Layer 4 of a small transformer language model trained on English Wikipedia (10 layers, counted from 0, width 128). Numbers have three digits each and are written without spaces.
A neuron adds its activation times its output weights to the MLP's output. To switch it off is to set its activation to zero at one token and run the rest of the model.
A neuron's activation on a vector x is SiLU(gate . x) times (in . x), where the dot is the dot product.

Input weights of the MLP neurons that the questions are about. A number n stands for (n - 500) times 0.001.
n0 gate: 670622387391644319559381446370557648409687385609719529389382615630707474191910507684428336529324358674391510495442658671540630503429705461809100501729469457863471499451509517744321660207318515457476589367626589472278367437511345795278452939415438571697620644648487602234331404471525551465741548509478696267371528470330396570652542531290754531584498608329551356611429773745830552346596
n101 gate: 456438789525627414509330604687533435764350662389583698428353641428771567285695576333456675382311560129807419475435576356510325583452442367624456422799439791478240310486306809333577458407450489472098549697618305502421653553555591496417488646649252701398694522408583365449402568270400754493465384460818437664444593505492569652597458469448566842649572481533665482551558489488432312458476
n102 gate: 762474495510728461611312512481240538215531401695447362304180517334626480271472367544508492710599564330377370643337384508511519557399541346393520455591684523743581448749277332733516227463479580593745401442505666353487573594748454362557506476533502722530350339303374673634599446326620377344604396509495554643617633540581689495661229409683531435668354349762536355569460505448364406629701
n108 gate: 559665736473439505512557500662325258615580650816534424547353743393731418385458511468459646481609470525729498432434366463361768511415585316607645779557465646465475468610404445673703605604616232435512549530335504516339346600388687300523522563578544455368538426378536453479409730335459513431510527408511555584701536680475613805495536399533594473570438694319354558478540577471522603584537
n115 gate: 667402485659532504372463373573588738502538725583544536419388600854415486107469416493464703473618429603305454579466659553544582376481558315393367610507709534747311512482424552440589578517468558521896455548435818455461209315403410504306904526516474375561378484671679689405521456359469558254580453518604678596258642363762584680395585617687394575488487273401316603254628485902671443396461
n145 gate: 580251545688577347262515716415477692481616380487440499781133458549663346476189507442472260531421455442519382428362450580575582520274445535550527662705395318762556531781643368401446568429657510447357461211595427560426364670850624465529727387662328457354487575615402575479457639540390626379456523513592274331506691429716450433347305463443785471685569513795549459707602482282583590487762
n200 gate: 508607458646385634439529605504450234608461589296205667527687569466613703811591612646297458594617646158536497321754459352745580548652424366589456513557582519608400474330406507313481745787384558337678629579304213397486538669363735111487610418430356561797460466452477559431521448485539699393641334452413560464536193529284262715609401622708557452275581534671250696516532372451613403554743
n207 gate: 351442294452514567431549635512340398490523474636614465717526573523242590532656434771278559308561331809668489188390519418523668462496667444296510487384257372629398552254454398377546756429404749546506661465577764568484542473537764302438680455552445348357519652446414607531435585427516520448530493669225508544523396693879564348428342501385248334593526590461423611391531631154469474364308
n210 gate: 603501507546446562482641675533898624497685579537150572503426341481593762419329432100646456422438527372460470572399615498271387616391371385477553453412646478514268559383291463599440402701840369561642352391300125197521633711706653288456596625465487289463514403494331514503469619715640564404588512451694271620423428457461450553380382382393636595398486526556494536486363557436514513359830
n244 gate: 417531594435347556385379662673439404591355422472474730577281506603395346619339329497401452605522533360328556450621809362450447660529565416489377554396522166824323832555370327248608513119250867419657879324748516699493433423732639510677578590472726612520236290503521335567404469457458344427465789593380789614370709441627582306462482386554492424439295863676340528291687632554521295669641
n337 gate: 348671372532455661421381434508375546458304446427336419789674370276542522552551715416373538462285597599312458572604423506394446453404437280397532288355271632613229405693699517460507615536555731566564538310538306418556507467458541409551355452532536358576479409473639121762257629341577444383507571543487610714445491404536349492650663354538592371442355486801680299663466492407555334681548
n412 gate: 640542174678440487357476537465488566606459584478545449555373500604439580581314779516476535571392601312857710341342378647500413317417294337637402064446330596617411444523589522611346461488403489611386353650395318428433606340484512513580227340926286337481775569637289415540437416560482474422418502458672758361477513585513573452443390348540482694307560643503240411732325197498706414729491
n424 gate: 419379387478325710261315651433215679424438366440461445535469672608360642628713597918366507251508333499511663498672651367347544364510627540263372675544377631638358332399775455600455534641756393417451458554143520401446413611416401461423508587393499551234578260380591470712543493280573620547404749384545632267422327387271292483545538609343516432465692456488447364562362522211293540458486
n469 gate: 377447452606655416455573662583473366590323635421530529620236373463374754517422505465599728450777381180444848504685542633728370724244499371440524535248443477450527487396427551395453111368712396435339559522378659431367546481630709386327649282541828423657520494530354533417404640353555387444263268482777471789701454604481505712659750760356446548420666197363483410542401420014673594496595
n497 gate: 552364344639686787547304652694459414453432735344535830926579480548562675417360657503485453259143646323564499361355524242528507387377410756454500583739465577337649549641641341565733612543614488653639401443646528344637449481251272809492459539496281590519476381365750593463562405417467309356338481376527440453527541545622613305623497586451562586737519253221754557415773692458615538375534
n0 in: 502581656663717345455534683465555575446436328436352577715533667314527700254463489531409370670580560417526327539258440293531263489589532503207475290666585622368593366520450573605663523571542587570492542539579384477701627523499485315793538330638150818193558688484710315501699558260281311398373709720323704597387653344413520756451342323336549331566488512445705430374447318340486262642418
n101 in: 743464423328318430752396526467621385516335354436559990505294528527524465156533541538448562533379586371545412451527630387467443628530654232470392597393657513257288639361593519285493663641695468557505575399710579431391822571416446558523664298610410565512661486375510524374583602740301651567450646434622476666499643674756444686610453594705532524549532551267452764376393536632616375545498
n102 in: 834534280346676469756572356415203326162708588738473636294332522337297352518381275482333577629758589374448544567522274458524423670415437549644541344406590591627525238611344586750536255425376587486661586404597632492483321363542456428529488404562440535635549535581271437714367322588526402431647370379659602568496502605347557411413464465737481322519486417672392412609269519611545509595576
n108 in: 479429404587597297438407667414570594597499446515363354433705221721361822538622478450409741622501430574145488491449585513463539543799818521544365291727497330551415399466609719581432437354499662525486629420675541512412678552645393422441462462564563365425622471721469496609342313502592454400646498505544501352404676408686498312498504540360464501425607519611569416551386438503540462402586
n115 in: 238509310649775569583711582391417449433593490627358762413465365564404322343521500723384444299353818562519467699487323577321699473576539572418354417487508594789539528234458484645579434705544313393559599687510646626646492671544604771271423444548721550597370525451785658672737562345706511533337486504690656463359527289599545351372430645673398415441383483440350553589445500951622348625508
n145 in: 460676583405546481758466482563568383472258452627445347207389452532536781304655631493322630513479534585312347686562390383538506398606456652432293615471520672368588676439426606602612456158522426449666651731423412497507661408465408288457572720290555677745414313345625508428402420318294444701357511493585630341617327526435680605709803710436494557580687482505609350541536372696397401567645
n200 in: 333527498445412783469559571506352432678736323408230572186643338451448439715481720541406530612583684305533478618702560274525439392472474367526611408345361511389791452489535526378351489636341441341409535670443268608602490537119619137653599385285507764687489557473533457540530611436425563620327368154485479391376497546456392607376366522617629363496515295528363714562386388473407663424454
n207 in: 474343378531250657339565442394508302449428442464464244457404529490308497586617578368553615548500465687573632207472474517582446695828557354558482630386431415365434526514452618371430675643484781611399502514495538227603401552539538201667562555557256186408495634395545781592510461501747699717512514465365446516610447240617604521591305497403548556310553474607450423492383672223349505373354
n210 in: 373570548684509516221640162448338428714145486553507678497770438376684444483316425307551471461687604621375583439536439639484558643521531490396549560527667625364682478294682682290557581416460714435293341680690395610515431387471612316285599355628186588423397764484508604542347450416593542470616371400590605610585636496733152281489604596613729700534298681758489532387499356305442355423313
n244 in: 530279488505509606523422572359631700386427510271501349320599557404590675642766238600580400536561681659591612501308413703293554507752549382573542351432421658401462238603127630630473569541553408527604412324529688574423333724430372547423528624612612391381438396538082384289644752661567454401252468573531313280404501398729540614481468356372674698644617255404576447742406280550455416257477
n337 in: 248791608464421423587409541500347650441356290343383300589438502373501614404415421460532365446582489727470419345723395468451663294576538740230581558277423168567773646345406511548518795436514590458571723357607594485543419578387333551602377491539266625438682436574480582603258404391553354363326554530396455484498520449693574497292230253478481494641471496421434477626473705442335354448739
n412 in: 434657501550506566345707346475343436246507525372726447407676549709811485363519517475440383680531578632486758620421668418501528433597375135434426517221213708440548324293469641656485602700291353613543538495805432430467184702524381248445505518462484355560301408567550573411452333729635481576531441240546609718457542480530567322505353542533498405344714402416415462457423479407405429584261
n424 in: 640631399424585779705361526544429609199654550555628462504526682508464559630484608744407539407668622419400550458534526588403278254614754520338599554505338594465320597646424540417449700524660625439438533654341661259482421296340522444596591667435328528423318360523557538721448468514449523424552812696426498484411328368441549457560730509308515514498562370458396403498363456457367538376307
n469 in: 562510313547428591481368489438443342294542410119526683567824353578578322632359627558508229483246542683438234626490294422362604352735586588295502573339558488377387482589709708366597525689370540377426221421900624738654342358445474642376589536385410657588477729318510789503113674820431160568427570351273554528353484392320521479375645378465443448511275716489448580614406540670274398523492
n497 in: 601764370396605203303366344298522609261495604597575236276643731435279459607502477646472613168511571451548076487564340596308664505621643503330691323504619541661502565581508720176430504548567145469403504406522248542510657705812563443494308487246599266516523473405254436501322617484532574613370528510511330290608581543269536521412485467318345429445562517720487510439530357395385613174515

Output weights of the MLP neurons that the questions are about. A number n stands for (n - 500) times 0.0011.
n0: 400437570536531405330633482253393631519490379362587473433594448587202489567557424549418689603538514510377536514409608422506477438333440425484385243609690571457465450702576503677382447446482638388318487409578324468343575684484405702578525388439734573456542293319330611553623413488576446596429525583583591659577573447508504603431575718543536564460644024500538734182306369458584480225401
n101: 399566600522509561410499544363458621448731485362493053550734547482389579793539673484344590568584510725470521536591567601480628565431330477464504462560508410535647388495493513474502441448409444460599444385460515474688212413532417486586531705463579426569343325513391358399455338365741271531507440382353525424437492509376512371426460465412372429351430812495354383536593458380344523506494
n102: 369433586535602429381490651461631704600369562604671634542607404622490604590725715527509696562330528559627410303662572622479425511550546474266517451462522470353523643671413415276583651590478550549338424566487459597571725429533620611476538684346575438439619662624678620274506442585533691663338418495533501646384475588574555515406386503264578483450506643396713560449609433524634558367466
n108: 542510378475569384394377538523607421475635747477466537618596296721464763417613564537385451476548358499406241583468566338636462609453663593573385409344517481549416516542387278438377624481662504654605431320530504727362517599520481296385596606466563445496423477397423422489577527574652603526478499544440551414610678549425427452643451516419625434570487322359377353352604490390601363411465
n115: 590472375526599572498350457282500397371625320391556441445445586244481558471504544528406465772538642563421475585368456497483654530440444645680710552531603700551453712397428306599433536606575295355509369530483546669588645419419418594497291519660540564491411731619444397500303362503649603595505389547563253366500486454417607561441465741534317403464547553460381602550704480757355317583572
n145: 435614684552337511287406519546471451489455482588412738572425309418628429686574605454497461400597489425622625453389514310506380280328404433567481526406627560470508482573449789618666511580750562488496654543671524571421647361455394437484496501461538393532377519359385545484540542446468436749598567509594536508526421632580535466597654656532593372587437239428492350491638564517512441605474
n200: 616624752526373482599531540640583587458715542716632620557473514538355558571335428337536501318501445617399413583468493392601572593594559576357435647526645604377638683540583518415556651375506468494702442445620484461498566458454483678621478289509302619442219614411574376670481426563596493643547674632765634382488503521520587511391568553484356298583672528510671511332635618378648623583463
n207: 417473464453514534520531322461487515752494311356464436397420392487662485250464481575473388457422644426589373538542567450484543411560487536554498478497673541658430512324548440504633314421432357447603394388369382564442507585438379670511414480354581417449341533708582331389558474505363504600423448283480495460448602514451378530624564478698406274631464485397701530619537612485540471595677
n210: 585389544556491298534619517619406540707325812481237492503616414540463498311554399447311479455673535573472576559547653623515662449477202515745779370485662478371524354493576499657503520385620456710622301583520456640397352561465408560500633438628477647439502494497624468543460414606458180464479521362602437538490486459627493284597390342574713437486607433597401579460330519664502482271432
n244: 412631373532805556412791685459530359710457311616532503490441531554566539426330524354397607344366223418548417574479722576407713403492591591330399482635770543527468549484596604454609436571541710547577369468496576525579455426681431307398516564374402641668474450578371384572378495620476467511576601471377439486560585464363766403618395413451631330349376537381319485545523336598571448529555
n337: 570546587465523679491680437292239398474527375479583448509318432743569488592447632476460654529406409437472506537575546385574365541563591445489531387535532469519394693773557555353507446520468515455465467555454518505195449502502345646633599404670745594462597527380393325366637414725529589349523340401600375670703353544665432526403563589638583535400539462512558603563555468369458729714579
n412: 513687600460381346513404498496493541497880498563588418475441477642405515608519506464384551442538696571350549356443402501673523502508404548691583690510660694382701428274409325486489594631568530402522759561557505413549560377470563476548442570682611649415613506520488451560494626485561603586365576575475392186430545789243543455431513638531467578620390223469354380547567534616458462560379
n424: 369363511608415304465559466583468375634568500385403244494601519458573418391487558531434502490491564398519444595218563678447629488644278354657616435574689269684714547340358427716538437669538580549552587385510572489565502585499603642611579377494542660549577488501438401458587599666451352498437281441734620489470614560408417458428503623397571441453486564544639337589447416550487574520560
n469: 424415485257522393598388519289615441493441127511338667542642587532623345444600629551468264462515493642426317407720378585395696501603439676461559555689630545465529257637497706472765672595429394585587273424517373723658302506526408448500606676606626586423241591610598568526426397517624332482282725336358476463506662393672592474426443442534323660490310643483307551612320464581313487473314
n497: 324828563423358365536597504381593349470512474433491653486461570527565401512827425574460456517339404325549545528330387650470561583582439422436505530498699528466518546700538456390460544611552510602389453413610401476531710441477353528414413597493593496514538457170417330612370587385556527478541607603727663648666664401531451344494458592499563578522294503756473652600504434287422636688458

Each question names a token from some text and the token that comes next. It shows the vector x that enters the MLP there. A number n stands for (n - 500) times 0.0035.

Then comes g, the gradient of the next token's log-probability with respect to the MLP's output, scaled to length 1. A neuron's effect is roughly proportional to its activation times (output weights . g). A number n stands for (n - 500) times 0.00066.

" driver", then " Antonio"
x: 402452605478684395554437532627711545550611287419591372433454636342613451625272639497715477434593242557581287450487506572462443488521664531683649530798283413337563372430338377414670382409316336569594350617449573628445567521402611741553545334452467528376429190471484535460330496437429496616504407352744486558362325493379383566431503556569352468501528712560474509499536539654579471555750
g: 350499394442327193523649592349396711572281611327430523590695447404481361356369742592364374655561338300605386729634418570649413499484466554297588559234490616428666497373503380736321465340250454475510512367193293457586285681413563552480522554313489448483416695441695490705540400267629410480408313319620286588362500633633599525738648512463655565469335503541682608487332496483741439768367
Switching off which neuron hurts the next token most? n207

" imp", then "ress"
x: 543465564665509471556538447637801462654525304535763302470457475508337633448294652647576242484637742347521426686543536567346427438531672682536453395570613460370414409544486232585478439465337464658484544540624679534448681602352359525626434277606541584370620547339545535398485552312526450526543427392675478669465505583659564288508553677605256201689585634426686433446321434375414536631388
g: 487473329628342788337702251573334400360479582575605546204478540493442684670516317596471605190140513554474553638656613416463590412513515580710486312515463443405196719461483480552594609562458636549677435542468340440342521520612482595511703463516481735445486469588560593191591640370251535422569329262462690310410367500419534487560675345657558445475306508519286559783332292227645419365612
Switching off which neuron hurts the next token most? n497

"ide", then "com"
x: 446418380550839542509526500283487372493750350539661236395583766524627707646290456485544550273581472773456502645408477308575385559644476561667402348434546488415706540327548437485341518410462624457562490513390708475526626332371545692595410465556449469661577352497584535246435494540597541527250509473577541522225345706461469333195555513760478281396556597490472514316553230584576665423450
g: 447554536605447453628563472409425410679446716141306357605543485584431410523444630622346335589651485470362523557532435533571629642392320624353460402592446656472604567796560747386505267756515363533494585390359729512511282505562324424445409637444536091632457504494470612709608542355674507682417686510646660414127263247435581404376657463583379477442611462553473653451399508737407266372179
Which two neurons, each switched off alone, lower its probability most, in order? n101, n102

" playing", then " time"
x: 453596564512526503676624444616459523459503411419671356605425619528557445444265476619899342431602450424756432419454426429448395495613370523443426566789453485446422402469472357506361323736364343620542478674569557600466719442416500660370553357542406341526351429514556455409519336357382567500615448528371522624578525471315389571485372462520696649282479747532390521679464310495415330692642
g: 456695389506353633542554242545460361365410468711568748443472659593706314454398487407557694552811827162628371491584433539402434636653752388367265629429665544517571477593730270463454613321710563359509500710482377445574656394598563640453653805619526346543335424545476465364363369674595301433518485704577388494477679546649427530258673552568487450425375504278641408511777526343386420649512
Switching off which neuron hurts the next token most? n0

"al", then "ho"
x: 402398710401639591564566282586283580472862320445582181584650568392366572563410466343508594492536297756577616452362642529500607530828390358454504521439462432343626774562746303355337414533527710547682557567406557394366623572620430637533317440565364438533634323555449376649535319458567565455335560545444345484475426447353492415195619511631344449500559536534562545442428455420332165513494
g: 620687364434539777498464359606519587533151641508616773548370159305632559563319571442619481411549625354647529736704578377544454144471352409411465585533374417525376564697466552574461489552487521680423551328744650569616633531352303521512506440540576591280211328723554380678612352483603813567435490715473364631439725628318652566495541682542402401476336381437807603437494522411452327502399
Which two neurons, each switched off alone, lower its probability most, in order? n207, n145

" public", then " or"
x: 550346667459693542763498324615522300435420376435511468584563703510531490427306478583566402452603490632556536376510488544296549601560554436707721470609562357467443474489602418487590653668362274641770454582504480387589629508422466484441357415694526544402644364647390540416355699461451554603586553381835569496412397599603340548409772607500534540619594730560617575466479366256314707555644
g: 445459539563596468451583684813376756611525471447510410465351674383710601391236624545483267545511496439755572463501507365620575443534667455546419659801517328650684482453388509546553525313525637477576404424636488621421402820477598742420425460322320573502615486699595449899666810514379476402485542248900490546422422448347594372691435343614748459539626685543608596478454564724482593439705
Switching off which neuron hurts the next token most? n108

" side", then " of"
x: 616419656467603695551509658585564493503537302321622278416591500611497728647198551469501562433462349577763286507573617428512590468493373463423512394653385419406506584446445421464572333512399518308648466578547609396273755510427503549415409335542399424562385378591488628304387664484351742614439564491703474668688409433382433462318556616720528319543643709569477519517434337732531454552620
g: 441580544396484500480164396533537431275762476617580421422499506703405614461517340467767622502558468703486491492495495500407540277623464623677769565649595817529715433516706647586534558552476577626524596737571523496476726458509697605740353682480492747385420440449175417275491536509569730432462499743359764363505569441367852439327592397499463511478693566502571251536658547501286550290221
Switching off which neuron hurts the next token most? n200

"e", then "vid"
x: 658548344467595576573491448569517339512410637525488235744526801352666292501168515554760604306484598636642559632376539280536579442362469352567525502604529310269507736399392515413523533607178413424523635468505365684524457510451399718301560261630552652539592226546598507447629447431624572512522639366505378688500378618437578533364391625551343446510644558380425456560331256576406432510428
g: 241443424193504698325476388556467511368717538634659656483423441384574145683291584645507430547406347453654558543537427629290555772541616358237471536639393458550655474708513696298378455338696470426261497615595677502430509359353532442252507612355575536447626426381578676590485382469348709165526667745777550657562651502460462402741448432533295479580435517684583609475556639503709452427318
Which neuron, switched off, raises the next token's probability most? n412

"led", then "g"
x: 461351606533513591550535395446313543293630377268701288537495466630838344485561661571532460371611406539452435457673496413510528582622535506477600353801506402492451639381325304483480600575419440567471640628709597358342585313414452517562739427450547554459368276541498138661683545476342619483640564389450490407555456506484417541504625546680745648624463675646422683608345188406323483523546
g: 367719599428492541399492508315202425530517465257253578349679725300535338663498460503366409405458461488528562472595559404675613639661623661228698511501465638308498796717744570630507615560599633263574441642459518531468479434646902443470720448559550602538587298474351428670713478442399543397708653551492644280816518391529632471474534589346490367513332214365652388544679549636623412408359
Switching off which neuron hurts the next token most? n200

"most", then ".\""
x: 423244808519780523758299431641467444612429199787529246548521504368448544426295544320609300483321479536752451516548596420474535474753481524575460551641706468531562494499543420338363490580539576566475495702573543261354770500558583448574441534683493407456683524484445512320563500361533439501170569611482421686666504308452460412459549554398582741570443668541552387524338414465418541594548
g: 458486556407725493300599678546500588565598273407426448684456604617450613540344451436483349432574312317461550566415309319335574326268517458357519468705630420304741458610523401572574300369341315575549313173395294404350703338288500581607512563811595328596364440377495759771508529205345417302491503408612631520311695407501516593484376556768542450642640454627523462691284607585342632606632
Which neuron, switched off, raises the next token's probability most? n0

"other", then "ham"
x: 326541551558664512640540619658415437447646594569588349410648476460399586572223771517722466356326473571532275570176629570355387475635379500463447481575482480304407677624637416400449332336492594697586433691335720574623743316508483608566536523600395612378644540661464370379340543545537461527399715566417520608295275518427471374480619536623290139757540636526379590285418550609379782498513
g: 272632522636207464556554145572482299460663236682345513646542786734494507354559434302274461443592667539498602320513716388455496642515306478491337283535479629375360232434470693683543337514626449747464701462563512519458620362304555518388646405373448368380425483515401591458548478532359317393429739514456429502459547759537499562311543429585330406790574321522454356319501658403332725694715
Which neuron, switched off, raises the next token's probability most? n207

" on", then " "
x: 495343747593474443510499414473598601316482366311449369514377643482548491397371459566653501484572549456538247302479512329428342628354412552558432453550439632487468579459521418664395423502363507609489542546637413418630688420616428733474600352447395267455308562595557348530559393353582580496485558457656641662600264567344399332231434516524499357485596755604548575280574363557437439690577
g: 290486374645442028667629403455482423366462484271419579590730444318555439353582750496278490534628590559748303311903620508329292510470510490474565532497501139578532623362523450413546374351574329606526525654440424372420581555449549603546637447449602376326521524430530274475488332486690475354494452739439769561353551617597465641554609493633602777235388314463654589405394642414653350349559
Switching off which neuron hurts the next token most? n244

"-", then "in"
x: 473540597311707633646452443139423579506551332490256406516520653402485517616426736455507537534605406547525359526627370268327196634608444438438359470450444456487448410612325418439431486592536610791534648404741527576326376648307517587359425453272496590550511500539400489449427565548596518496248388439658556770361372609421659585419541654422525314623454679464623440559512294587239382640398
g: 535491502277677744369481573420613486608443400662526313575574540338571644636551591372546574510735576561481757407560328562576488593416397349756544444624513373560626758691541596424410433475628604412285704615582492806443471299596496361399404365734458513509540452513284239535666687622408552443347520323511384521539555488458454179508708409309574548326779445326396247866407296653358547517217
Switching off which neuron hurts the next token most? n337

" Wales", then " U"
x: 528241610712721650451430519405593448472657370518730230568454468539352537692417546592423532592395518609465423576494473603378571532527396562629731462660345382482412449538541285380504457535338342458678498379562681457623470487518565662523486464527284613449359482571695264325435662380356482430381310330451425661557347456408549414277332542538390439499507688712548462682507303383451623523568
g: 399669370451412455555608322526803442320491559635604401647735514439546608329655624534615632546097522720601251491724613466552395517619527434131294498472598762509371663422750543409426613674472598334616716408423539386469477585583620550736611667371338544556370547456534783589503303721601346568473295459514443477645560477551513461544536589514237474549537487494667662600793358510181594461357
Switching off which neuron hurts the next token most? n145

" the", then " same"
x: 477485464500477497627481506484675706527528430522505381548543518334596616497611572642604638435498660648553356532591590243365454562515563490391478503525532475491359504381489354167435458438473337384587552433579546469535495358434551500479618538569564524426545312648501308270518438425506570700517602334607398582528426502420583545456413570452509468613483804422640668608554545436441530458473
g: 518668562617242562562463746496723570512614576581385464541669539472847550578510351424353263527665539475346626398527622431489379509498618591507581530428525439419632323524403327405473088225472498431422637671477551514558457690595424340382330313608674498713582302666554182729192622555425521738511467344383514434456739590637667531427682515363586537616395505470465637859508436319436804505492
Which neuron, switched off, raises the next token's probability most? n102

"ly", then " injured"
x: 441413560498685549521476435586463565686475421688537337581504416543504561510289535498217665410606559653545480341493513374402485450638544279565633525669654566488400566349514439533403450598516480580525469757595507428299751587382296452466642456455374419550694527554479289349846574329653538624333507634541521587401386516447281396479646627338514549465568705436510649744328371364512509439310
g: 398650725518329590382620328549391484456217549363304542644216553484534619610576488715397570726476691400453469460419363712595407411434273587347328423321390525452579543597602480364443567559491705535589610588319550561679461407325582495552750448553383461690575542714230427342471479816529316565677411338660395570200161600572351513495593465394751579257617355392729481551679415331588466718522
Switching off which neuron hurts the next token most? n469

" created", then " the"
x: 576253580525568471621585566455370661510495400489670376638356540470574557364407471581641525425624458555759516486580521542423445599646610476593555485714466566347401539354520408421440468732447422676503527484547340409533450565400396538516625435421403529428444241543448264529529747349316609621426544466519549650697606482437467448499391636708567360517601778566578557600258321447584448677594
g: 502572471367249464559693414528321402473464544707498465261108421530350349468189145486511704467604398386524437530501438449558682760589255556616432253556530718506581426335397305735584622395406653609464392499381386613691484229588711455477395444564287369410561448401577536359435546724487683571354665547506577574492173281492526585352574629571520282486623513637537446644655461556584372776399
Switching off which neuron hurts the next token most? n108

" contract", then " in"
x: 463569648454695509548653396759785418600529380415449373482476435559523532381453466333660598499667444615821391514641429478268322639695397395652617393710272357404373393356311389496478361505206319610557459567461616662602412554562498730382458322623512457515580404441587483417426477456177569543463586596639513535553361402424226580612561519664393353585699650539581586570401326673400438509777
g: 633537385613538305567460467420682452471636415541488375525610738418474425325611704240529259532459398518507443574690678662280548650552592547401658630613701472499587476345553574501762828528533565462469434489556543467466718612412853572512308497292803691450380591253466635383600533568464572367391383689505742565619809341418495379233374487398505536408469539187275562717327471397761418582530
Switching off which neuron hurts the next token most? n424

" c", then "rus"
x: 457543717696498681503547490498431525427525194456895409445494651525333598583437530335498506532507459463519465441541400562419427434588505565500352402514494486266425702371486207541535417566403334625695543596764587640383449513396350447381525297645513503385478416483593553373477564394464554481388610336681439413498448499655435663538348825481341729801700653473613564594361380690475432553448
g: 549154236335707454430424639597273533500498771479692293529448550503460632568543507611497543260526645447308348612437553422428288683357609898649542364438530707603438522227488525568444388688577784342566401461507345390285575503400647471733459411430395413596418533549567498542543513544293550674807493214334418275632569621617653516386241403440675348656611559504588576544586483324571461683577
Switching off which neuron hurts the next token most? n497

".", then " Charles"
x: 603583632376624555658705529437445669544618281608549280529573592485383435543270611483519382432611407707532623544630681403332532825472591487583524367364661314376533498713603476508613398659422773637526665415425599291543668562341490553523387452377501615446360386424464313570352423558635469585560592358456804831624429520531513547373244570573245100551400649529540535563518381587334414415494
g: 439405539390501126477366663770481623401434603758570572417627421563275617541429486645470432675381529285451217800712449506480344448565463489767378645455267428407438414541598365750656572535577407471527285313205324493364474454348530554477498228558546587414540544492620144328694607715526548411133540541377387662609396526458540371623619650620559369524388548471584410313528345398618543396631
Switching off which neuron hurts the next token most? n244

" and", then " Far"
x: 521620574569488401655454560453688416499556561493572395556504602505638479478540461474524447536655335657508328409656486445306546681547397419568494406513586524569600407375577583574457332444577459577472696524694468357488565395662349581423641339502396421467429481446559251408484209404536547607450401489369460800364220593721448599423435640636397492510395726663474525832276402491427482545618
g: 495584482445679471601765670409579710391653321399764370370751627626451435679432647465489531418477450366540326671676458591504339361617705632360371835404626407393433679612445418437435390292410306448555580536376337691515454632408651561565438438371443298468518552697458760403470255676531549339502491426564672600715494451576392703578670521551589134475605410771445539572575189436543157497433
Switching off which neuron hurts the next token most? n102

"har", then "ine"
x: 413394724518661612594480333544379417423654210294604172456625746489396563608396638402398362492463692614477500591477472482220543712653581335507632358478516197431491516491531273544521508496427661346528419663260527563407493500532429437573449430561405403457531581540457487428388453437184477361487455477505220427457231404356414398408909558421560313473495586448510516418412468342216404527457
g: 647516212811384554534815357704455414423647655790634674364355732490658377419611700278390346415385478471389439264651537487328599417521403801616516420381595294470557587521745615685481391423471534467623522361443498463468558532291423334509546262502453505384548470525600621288409747499470272337485485529646143619359279584559475516439452410235538344532489615634409554742517591498501518466240
Which neuron, switched off, raises the next token's probability most? n101

" He", then " needed"
x: 575529607747562409722449539455409679528814326299615253508624546454535547409519544533526512651489588600665366536630741308260514491567293504511533479669436562358686332369687510532224357641539305496530558444491533307483411426405164587420525424513517456436442300595598321442429521303661330505483459499389510697380136511546426671693417753540563324554584609363576498601454312651481487500617
g: 621475510483482487422519413652620566724708586610554340440674655515563419731371542629117399547357485413684488391162540494564356314618668582508502702578557459582359459268607400298556554542319432344511512362657495418400516297472494821818331538592270375464540340499423709750570527426525398470618301399650378476424646505421308802270494475348649295451235448585462385616594368664372412619630
Which neuron, switched off, raises the next token's probability most? n0

"im", then " Da"
x: 508385377331609446442488397562583567399593604447515284448703525402527485657651715629655406360657509629563436408417566600526477509484178524705584412415600375326382652402744238588418396488281705755579508460578624447632640450495315482499312361624477509586573309380485646676518526393557350532268520551549643583404150419426586324239507620542470224354773494126534658320573527280334639532444
g: 502715753436430403457499581520514451417534343640483394520540377679490413491435587346466501419472298515442591531271631526688357926650350447425379473364250428774418370479775578607457688505325628317594487603167278423499390433390863348697515623353594458404341503470492565621334467500582554403594496255619459503461832375498230516400525390358455277509563552622537686539329551444429163458385
Switching off which neuron hurts the next token most? n101

"-", then "plane"
x: 482624484438647631663511388352463651581488434635349387540529576417602503586402758435539576434534505564836339545538426288415308531566374382419408283531460503369390453615466349492404435586482693686600628552818522557351369713415468562357478392422381522442335557613350526427260624688587544617300262371737430723450441532433478549364474616353543380509549665464577665570435400493305205707377
g: 746663570357569272693437361325227524534485398566556237444359596351286332446664544804660445709745587337348424598667536264558664416289459631460539671505692581560623594458460515326498695361522412429651409680468510437435813380651454403593572485740462529442612553445431571685360600601403487536671574614795392516792441607509718329361427503536644347795702619557378536635562583540548553545635
Switching off which neuron hurts the next token most? n412

" di", then "m"
x: 515495594550548487506376600585486578424607679473601264639636698412540221601195557541625431530469468530603385764348613325365526598609547568485581487524665522447460465268615336432553308360325553419582465586488527331395211541535408686434466411590637394409535544461559701283505591325400744610653466349599710679486382502588619552471355774591431349447640618422674622510271297466494457558401
g: 254588666554756557532595500321544537666402798491521380472320426373316606582521416504377545694506519533574483448433457413545670387436273642483507652730499235486618354603550349576369390580593403064672500376552603318293372326545539416601203450463317546691277528709431419369554609408556785407446458773490502403747439428688382465583620459391524669707475477380277588430418562868395474567466
Switching off which neuron hurts the next token most? n115

")", then "\n"
x: 401477740486554596607375558363627678550655250388650365458466713406776402364352650488386507424361562762810473573523702486448392473828731500581434496567441458488243266427654568323397440665410566544553640335415477648578660536652468780513638472362299528575401385561420460269491403515361527353610533570520502542304280458655733475192606464454506754299581597567389512621352261446440456406572
g: 305495476312404035473788335444461499355561450684422461446618356476406187611444783636613653428224207285548658362603293508630337496468446527763439568632617394452397414466491650371216518572471475400603761649429343753435428612374210354469415574461622640497455566425576312225410326411553590636406639443547360571464516457657450530310453530467561345464400593594573652592673456517546569501649
Switching off which neuron hurts the next token most? n102

"al", then " and"
x: 273244667457676643545426259645333631554547467458608246561495666381412525444507536422465431547595400570683492500539532431235557625653502498639491551556571525439532583491674443174555438552522498512432480607503457510401509552676545649451437399606333446639630448465447382578545441317409495519451518560693463473474300274311566499469743560481496549535471722579656593470367453374356222564435
g: 444441539518793525255334593487487468561446576447366451534193638585574675559483716528651197476731550543573825648377339474343449420453398500488665461689747374385511426622720552680381572461575602625292360487429559370281783541456757520440523462569488735358523488445392537421721642351222372245540561529581581432561687502281450609779470452593702442883672479486501435489384334501622449588445
Switching off which neuron hurts the next token most? n101

" as", then " Ol"
x: 626373771359606396591454483604595570480292300654709320551493555450509674370367345710716376310680372766555333530415591350367266610451350378461509308546573539437686425491613323489481465514581396586536579487625285600510492577653337495522542546461432363507482596450487444439524482343471538634558582588504655753633568627432571458471627635440493321522460740563573693631454470453501515567472
g: 163348377414336420482403770605524445536234584629339668411771372367336464694374493498698571387418435483599415518755553872577492401353486548366453499467590542536479328524375508532539435438338633618686420555125503377561556446527502497310149620300456483343593694415584656532496731487546516503489558379475549192652619284590540269545548562334509419543519465714658583597433283730582456572227
Which neuron, switched off, raises the next token's probability most? n115